Layer 4 of a small transformer language model trained on English Wikipedia (10 layers, counted from 0, width 128). Numbers have three digits each and are written without spaces.
A neuron adds its activation times its output weights to the MLP's output. To switch it off is to set its activation to zero at one token and run the rest of the model.

Output weights of the MLP neurons that the questions are about. A number n stands for (n - 500) times 0.0017.
n42: 355407518582702428543417688665629538553487343404308392742548441644462695555302435521661525470489669424612357617480441529389568601687523555350572355620648455535426593590419422217663483308363394565560428332461651544267435606576662543179594447422580500563357580419500534687400549492386515351486446422558278627387590521369125577526320397467542774512619421609593411428821573588356423636522
n53: 392399546403322630383272468511496570483622511753518590343552275512422411653516381454488645508375547700443265631450422524539661464573459480626539356451690590487268504751516810332640508283441271709888441589663488480504526429602448433512430386532646536748607469521589332645449386488298600462526500389356276630557492601381771542303600512653869504429565398764445593398181394405396529269563
n64: 465222551497487785520322503555450594441600475463521335530555662719320542511452379673690688426556457487743380529612411339621610493526344533540298394394589532582617619666513527245583446442602525623316583689373500424513478390342527523562497386490626597705419445539544393589565628608441513443413454562472366566412553386431435420672318542698353408578616415477327752417494363447541416396460
n70: 664669426419588490634479662417574410622366618363651482421406466503328695444459437494457451240558494378533588493414393473612274462345503598319478507411517453625379342753531626533423662621500658488553540493386609472406566492473624451382418657512711438407529463471378433421412538580512509491462534560673550580446570614584553632378335473613615363472500330537565508656393589460445617354325
n130: 319579580425397452489607500250500560519405574219693543678619398479365430558522446465880346401560632661535683913510580550649421331503353597527371475660567510601635342480617647331586521484400546464548382574790664400500490211496351511526539488449166559489507305511518551436397313496440478459449480419659747575592383595517327508639389707457385469500389668615446480552344359460456420594561
n140: 566555593520396583512530430486460617244484545402557608479568659455456603308512586517594611512709709416608388427355503422419483423389456651571554421575360560529427636503359648352550541364428526696528404260532418425569378462440457578544542570396452577488506537490681477359405567687607464463582427624591632717503467518469410446607298562359421430398658446566452435325375514412557446470786
n187: 481390408377645477503438283555416537475581467551585429465640286541485529506445529509730485618477488544549393523535590297449572701509295467531521436429503738637476644545337471434642451477383589740448485490500584633690480549576497550370244351449695516437428507553515371491553474522576539591573343478656675500467465611531429303256582535627500525477585547461437422420500600455427402440453
n230: 599481462555662658384455606488464309626287479523526552510517467359534481496577375550356506547564494558638611432476547571409550357314701552451590522591663416640507542491527427674520434525448710389353620279569375364547479694526480302260542757533490509454582504352430438464494462493615398547469524509558536311276535570592201593540489589315610680647520519493403335723616715625420206319422
n308: 284497636539444451476527476474420554446406342406648718575563643432561235681461497766542709486449483507603653686359445544571398606470554479568466382568404474267597506464657570647521487549381389366271596389547462462507355548537729651521503412559531421612535637314532363565459239677551542451397692484448245510538595389588461619329508178179427518504384510678646646446529423493494547559541
n313: 507712478488475532218365250500699659612459330526465542519463480653392383462590549487471600477442446625400400389418607391385472381450463581409593633597524577430441536417303408265564444575593573587401555361514441513568622639654729526413253295711574494418448425425688589587427441571614559565546687509485578448306449500531181609227582371629556620482440577613524380534558442458573617480574
n354: 612531341631321427427379500660500415550370569437707340558256463460714593536760608468563412451558471493532286313457421383715763583543465515534280358037408629626604345357358330504458451411732539566331449532461325522472379510329593409649518288522577574493431565667418577449572744415475733570503726593514528537622515590358588407511492464526642695640669322595414480466510516478337570489654
n385: 371496786594635353419611432369624648411639524602716478493335466603558366364450526389478663496555570393410492451439560393455422675450314422702663644611514666524538633549428477575430457529651400496637326149516372426710493510338650478342607430515400449500493529771568250217445407578522481496493562503678435307796632668447330469485590616633482449575500544470528530357688142133556488583641
n413: 437569543339391625660579503477430589500445459458503422500566420466612630636584556372484535394503413528579751427494472211546497604445417532538339511343506452490602665611606472551681473285622361620516535418202532591503592522713625522523631405387431627628583434353561425619347351427472382485518706376432610326577403515515330606539597716579601490376390563516470477287595231455506570564620
n417: 361568614526214220658581407472661553390577484441482655507586459497525411810472470484657453573423416614690525369515445325694358694766479554538412454339396348675352323522359521366652471623540285395542578686604551635519446270352572537810614409521537429730592650539472442426614523543457503632691402459589474415421430513513477596459429576375461280321503487456435589370494549538474317497439
n422: 425435523410533571510310517582342393464419417538537686544530625328692463640251309470624456566490389392530366606494500382304564531672578364490640586366598396551628484429486473791386428654578485497500805544511393629314446340534400476284402546389344375673852594312677658527534589586390624471465548458362314745659513333539430511452508583402559692442493571514558506440462500545432648621445
n447: 544500793443423768481492469422288329464628525276657337534450628346575489152484510485416409621489534481460403723455224481393475527596293686664520526701525689250500612525539310520623665709602525413687356463237658409482325453602569568615564530465587340635389458560256554413440544436418631482393528461636579337365451769529722460415240597466691666637360583614318411713479372538673379469428

Each question names a token from some text and the token that comes next. It shows the activations a of the neurons there, in the order above. A number n stands for (n - 500) times 0.022.

Then comes g, the gradient of the next token's log-probability with respect to the MLP's output, scaled to length 1. A neuron's effect is roughly proportional to its activation times (output weights . g). A number n stands for (n - 500) times 0.00084.

"ter", then "an"
a: 619500512500493494497496499500497493500500502496
g: 577287414595585514441447366533530536283658479683380457580658466559336498600514340658516682432387543447457440500601524549389413728503492576462490584704710483565490521516445455637355572487534344385699431428697557496397504578500423331705517434438592584514564579300525529428532383541285463373548586578406403433312481558712540539540588582483480477650481262434588326419464502600239661490420
Which neuron, switched off, lowers the next token's probability most? n42

"ra", then "c"
a: 500499500500493500500500500600500498500500500629
g: 516500403483405451451423331358582445388637469386641515533542561784384519684458384574512431560412557441603694664592598444426609431314399345489376402612424429378566345730775507507548471525457637772393579532498358498472533477296500607447436465575595633578586523496716397272486436639493600522454500282538474580496503338458574634600352446660345419578581502438516545472384440431368650458554
Which neuron, switched off, raises the next token's probability most? n447

"ver", then "gre"
a: 499493504500500618500498500496627499498500500500
g: 476510414465465653350303521702467611407459480387490647469542548509540531625747698393458435563470426609532506452638434585437620534657517460616625473268505615575585519386637483504514507606278618421218314281468344503746672519432392500314463610601479404483520649594491423379362467412529578551500432531584454569390608445585498368609522511375476426480617590490630394641270321429573435652419
Which neuron, switched off, lowers the next token's probability most? n354

"op", then "e"
a: 500500500500655497500677500499503492598499492500
g: 610592503583589345455526470740496472274529507528352504542672520411679535373629624461536470570768497415357503337390308529662525368572450474500482542505597484567459452744450595589493624514475461566533657342403448458431596548297334505473373409613370589453443456365667442501389518492333460507682545627288703394721482545527372550553697598545494510408537516228564601500550392356397492484387
Which neuron, switched off, lowers the next token's probability most? n413

" team", then " game"
a: 493500616500500500500500500500500500500493500500
g: 531670629485459532563476466304632408545554565531741601579418591507569561459467587337524666279470604462685514568560491388623403402423747586525363458467491315461517467551618537617589448342567848402360417748346536354608467498473491479596390614474576493513451212453488489601512451481424419611620478551576431291506491305499415348416566381509431562556547659597476487256596401538423461497362
Which neuron, switched off, lowers the next token's probability most? n64

"cu", then "se"
a: 500499504498500500495665621500494500500500500500
g: 483298567686505455565526353661388735400524409443493498471580469378554408471369411591622665691483409600513643553597469608492396568452542557646374633479526728469333421549355563514384426728376532452545437740634552527365497422520600364427580569533326579207604585473401548369547509649653453399433491492359397311337512529493556382489418348384439603596513472587359687630645392402531495489577
Which neuron, switched off, lowers the next token's probability most? n308

"le", then "av"
a: 500505500500500499496500500494500531620499493500
g: 476445663544731439468648395347463353627561498609623261536520629392409605530445513571378650549576551586635297605472587453328480738541343641573377472437354375481481288675540395492667507469634467577512460430506596604528542560556365403497264332638450669605639308478487391478567376635483237508693583408369459418542263440434482461528547497486531526508455549514445545446635481517653614464429
Which two neurons, each switched off alone, lower its probability most, in order? n413, n385

"s", then "ist"
a: 500556500500496500500500499495500674493500509500
g: 390544415542622654483578445284528433503559477611598429472319496482468642356456402526893495198553609326510528392307354374484461441543496631397602431549568389499479481526558505573503512623314623727538450425431499618660592624675511371460449583501497533529392542385533551429503452397467530610562448606418527277623591459697559428356610595475465533444588398722343540433737351459426365506557
Which neuron, switched off, lowers the next token's probability most? n385

",", then " near"
a: 500500498500500497493492500500500500500735500500
g: 437275504458638716532451502526541611367507493565537545469516555566429589465524399497363616525480462492406382523489384432597236695619493416665551445475354392599327608467377504454698443446550510335317418513653370673480383613536453401515466579205386510605745569549490435365570422419554691529422504679487462260580463428571609408531643439716564515551439393571487492388745713492439624507441
Which neuron, switched off, lowers the next token's probability most? n417

"other", then "ham"
a: 500500496500500495500500498494580500518500500498
g: 488574487470419539512470526486474573385303651375480374506403558426501624578606348602444435511592426532462389394355773493313813508382470560362394491418378384540671468569410354419380369645476505371567489533317396394568586576587539260446567362448542485387645503492451528548481531565552496388606556389628396499485582493614390347617529657409487824674403463642638701573498634725485530580527
Which neuron, switched off, lowers the next token's probability most? n354

"ill", then "s"
a: 556500497500494500497497500500500500499500500571
g: 388585491446479475381365307310577516340460523519567467361689471552330383555276532560529502581384427494428495510652490536239536514529450414467512591533672650638606531353445437382458516528481536499471504532567477417195600221422604446761555512450612523384620692584580576586334477518599557456422398602610579557549594401475723571396463611519480328686366390494317614574584567519511719632465
Which neuron, switched off, raises the next token's probability most? n42

"ub", then "ers"
a: 500498626500545500494649516499496585500500500505
g: 549498514481379427539467380512496657641563365430598371315493496690339580649482577599464441431527387508414631487504501339537528662549529842527425650318632496322362376586397509527396500423619412361468720667644508433492555574462673470522550425506410442608513508487521461602604638318416681463534550557480263506616558405442583470580393374484342465670333290660518572271568608454644441424400
Which neuron, switched off, raises the next token's probability most? n230

"s", then "p"
a: 500575500494494500500500500599500630500497499498
g: 416421568387392493478402519485456693371598290455453613438514323534596574606660446597555745615629375527628499583508447485490433408548424527510394554494520764313556514586529248448527373446584445369307440626666604345343488357319632557460583667440425412579638467528452499445469662531469415467554514677523518513447666395434567502486656665431541306671445648386336511539454490399255593692512
Which neuron, switched off, lowers the next token's probability most? n385

" st", then "age"
a: 500499500500608500500500500500498496596500500500
g: 476485597372327514424249542564513362592499339327343658469575366503383474624465284479516449507544630567552423370626320686290577466536352392442448517465595647721473485502567755479541319411410605567569601613683534661539633441383462432593351531685492518631630438666533422397432457524389419580427405570706476481550269500416493458527525546535679451572576560437399548491645510279491465602619
Which neuron, switched off, raises the next token's probability most? n413

"s", then "ent"
a: 500659499493495500496500498499500524496497538493
g: 626481378499440546304380684421575578420414370623836597428334472556416330569555663504753581437384578432475530483514384329466635490471567439578503531612525563587246614475452400301484598537436376645608443426299520531380368597658431500369615634608557618660334498599554503448550459548404358401555450491516564714585615623595333334497513469451575319537505310614560542371549541556450478396500
Which neuron, switched off, lowers the next token's probability most? n53

" out", then " like"
a: 500500493499500500725494500493497577495500500497
g: 359474579344485497499590513574457391761651637668406461654479263474472550616716375648362469427484423448417501612535598409446323631416537597506405559160497451528568287504420483356529527478590659597508475698589491579527380505615424328326482485494444602468453585576522527382586521589504531391374440514557488515538438627489574262502289597453478485413722537652308314711602517561476585580478
Which neuron, switched off, lowers the next token's probability most? n187

"pe", then ","
a: 495500496500494500495531492662500497498495500492
g: 459384580551516460604491551302567598370490541633511629374338520639528496381670518451502372435524646461517439608579259563397129599576471582568507481498647606498532643424358444374493307445527382460417509545427340589369597510443469627680714563477542323454600357695715716510603464394475456345421495612502703426542474466423651473518598575444597394457431475394590663474428373640330509590403
Which neuron, switched off, raises the next token's probability most? n313

"m", then " in"
a: 494497500500761571500497494526495544500500495624
g: 527371535626381399396394489576567532328338480399561512484536305388667481374520535593426441509619421519420480489567431458537305562451650427456615559561326593447383740467519597368549502543587504434607461394668533469518292471329347405439698503478767358515684580337259498586392557526494544387512547567557467510611538653771816497633334622383571613471488571448468627534313575472471519436553
Which neuron, switched off, lowers the next token's probability most? n447

" the", then " "
a: 500500499493500499500500500494496500498627500500
g: 421423496461342460340498463532387609542541491520557604543420325472616587494731634362365519452500604521446242621425487438542494393495543486634213586714329459474366549523577522480638459549627584732354450464622469645580563338540358403546451394396443308703623545562633512545564673391519492647596644410578640456691401533453396399413649409486505571507385592416476667219423508501389571536384
Which neuron, switched off, lowers the next token's probability most? n417

"–2", then " c"
a: 500500499500500500500500500603500500500500498500
g: 568672270616540456345461579432528553322517444578661547539474638547459586429413654329479713398267496462460467428399481622636484460507497437580305571601478668589608537505490535389496306414473468307710421431436526444512752566457476445690499470465454464471543490508656424621449528524493556574564442453416575536545523558452592515480478549628702323581341501696409241099346526500596584439588
Which neuron, switched off, lowers the next token's probability most? n313

"t", then "il"
a: 532500500500515505498500500500500495500500500492
g: 618752458553580505583405458623547554619385393365574612553392461386387512516474520347533518388548664427380433388372547616535487514411438513453473490386370369471481701412540784612602253600368565483457601566620615489628463533489359403444341615511422605464314526625397646483577481445440491609569686639354529388604578614336532530480565525332415621220444380545822422546362524497576400451605
Which neuron, switched off, raises the next token's probability most? n42

"ation", then " and"
a: 500500500635500500499498499494500492500494500492
g: 490686451573581386522462618348642644658417542428496380446575642574448653307516430315543677306420666521470573532546533529457432580525476498558560690390481547484447621572598624389445529242497517466355411355616206587557408308496639415566373403522528582480291421512149616390521546447519467604636580475473469581545485566367451685644560443662525417461622638348456553490507516562564548298412
Which neuron, switched off, lowers the next token's probability most? n70

" Se", then "con"
a: 496591500500500498495500494564500500500500500497
g: 479413569606513388401493609410701482645453296335535594422717481418488564480545458579393379611664374520680615537510267492432608397433581659490572335385514604359552484393718394540288659493492658377457365605352698364446383518511520597437653421563767431363627495601564493377446538591686491550510613526511519478457525522637439492347525237359521546530401388560531678465349537519457451388543
Which neuron, switched off, raises the next token's probability most? n53

"ar", then "is"
a: 500492496505502520497500500500618500495493500500
g: 356489678386643722409524460389699408586343595544485514601530394440508532318542383649506496375438507383583486497662389642705438292733552335435651312576390451338475604420693418675510452391447584522431461579561496513565399582674538521432518526657477717591464513481546458313544244361404504517482445506424417462551544491422570323504446305493558520349579495627648601518637655480301596466507
Which neuron, switched off, raises the next token's probability most? n354

"ed", then " the"
a: 500496493528500500518500500557492498494500500500
g: 610495373577524416487364371301522339480350542276465236510563674478391411596292512443560452493465673519522427439510568563622382579599470485508540530504666471563278606591629645359403518597329554397574612739374542648347610418334679594548467348497542544599495348531498423550295383608370638321443566611564421513421493632508547517655554507446535455555465577599667606552606425347721363531505
Which neuron, switched off, lowers the next token's probability most? n70

"u", then "de"
a: 500500625669492527492496604500493500500500499500
g: 365445179406493497545557450552505513552437485353614473695614551571565523743616480522496706503464555423609814677481469555381638517535631427529489450482462524444599478497549513596414610581482536362314479547489294515395339527377425561486740320508386337521725670290478490554411510591458690419340548676419576543356572436517462488352552441575362553488453484667544506565356357463485389563289
Which neuron, switched off, lowers the next token's probability most? n308

"B", then "."
a: 500500497498549500500493500539499499492499500500
g: 549344567552372610455313555290447660511660665480639393484498388586392479599424580440585644426184571646455394559382559461492363566578659587387521545514496474500701457542679346387508695495435563622566339634524423617554571434421614394427392382605552651554491322549554544484568557534530437253554533499618546407520276659430467496553369343528256440616521563567334564718398457514490439566375
Which neuron, switched off, lowers the next token's probability most? n130

"lo", then "ur"
a: 500509515500500499497492619560500500500500500500
g: 388485294617387464500533402600369540565582488509592483448470375463307572419515696562585611422606593477563479573387529359720639599413390816596329599522476417275547472494454555261488483496416402447348579408565662536642637638485376572535495486446500363444397545655673600480360447529507382413560545550547392435605388631666513430523693478361855509526408553479376519347587404447524381382569
Which neuron, switched off, lowers the next token's probability most? n308

"if", then "th"
a: 498494522499500500494500493500496498500525498493
g: 615465419338246395513503530561656441374590517523655424367527459391404502420606447680711538404315666485592410583348459475524498384479550614527687410666492507577406451551535455510624528439551435329395667258485448474494481569587540694719389581340626450461469503414481611575508512487449629553528587750484486533489623351492531321428491662496447106498414593339414639574590337512599507528515
Which neuron, switched off, lowers the next token's probability most? n417

".", then " The"
a: 500500500499500500545500500500500495500551494500
g: 485705379336448560543451560324687402449372580432570292447601551528416572530433523601585505604550603662506583462534402349400804524430542523588335427375368495535701706505338486389655563457676557547479511566551663497494452446356379477425550461460338602416334474549508422270351668499716565526539282569609480464344618367469483559608448628531373492450454628337298454455618497625632486559589
Which neuron, switched off, lowers the next token's probability most? n187

" ", then "77"
a: 500499499500500552518553493499498500493494500500
g: 499465534443513687569347452384568540544528488478425496354397322453517438477353467487704523685668392568440472744389600479617537497623691655506674417356625328359620452399554420485312575548493587613611519505540515571444559604671536535445556363381535688552346380636270410501551440643327471443543600592527548283437257393473310693368446574548481500526622538382551470713489483511292533513423
Which neuron, switched off, lowers the next token's probability most? n230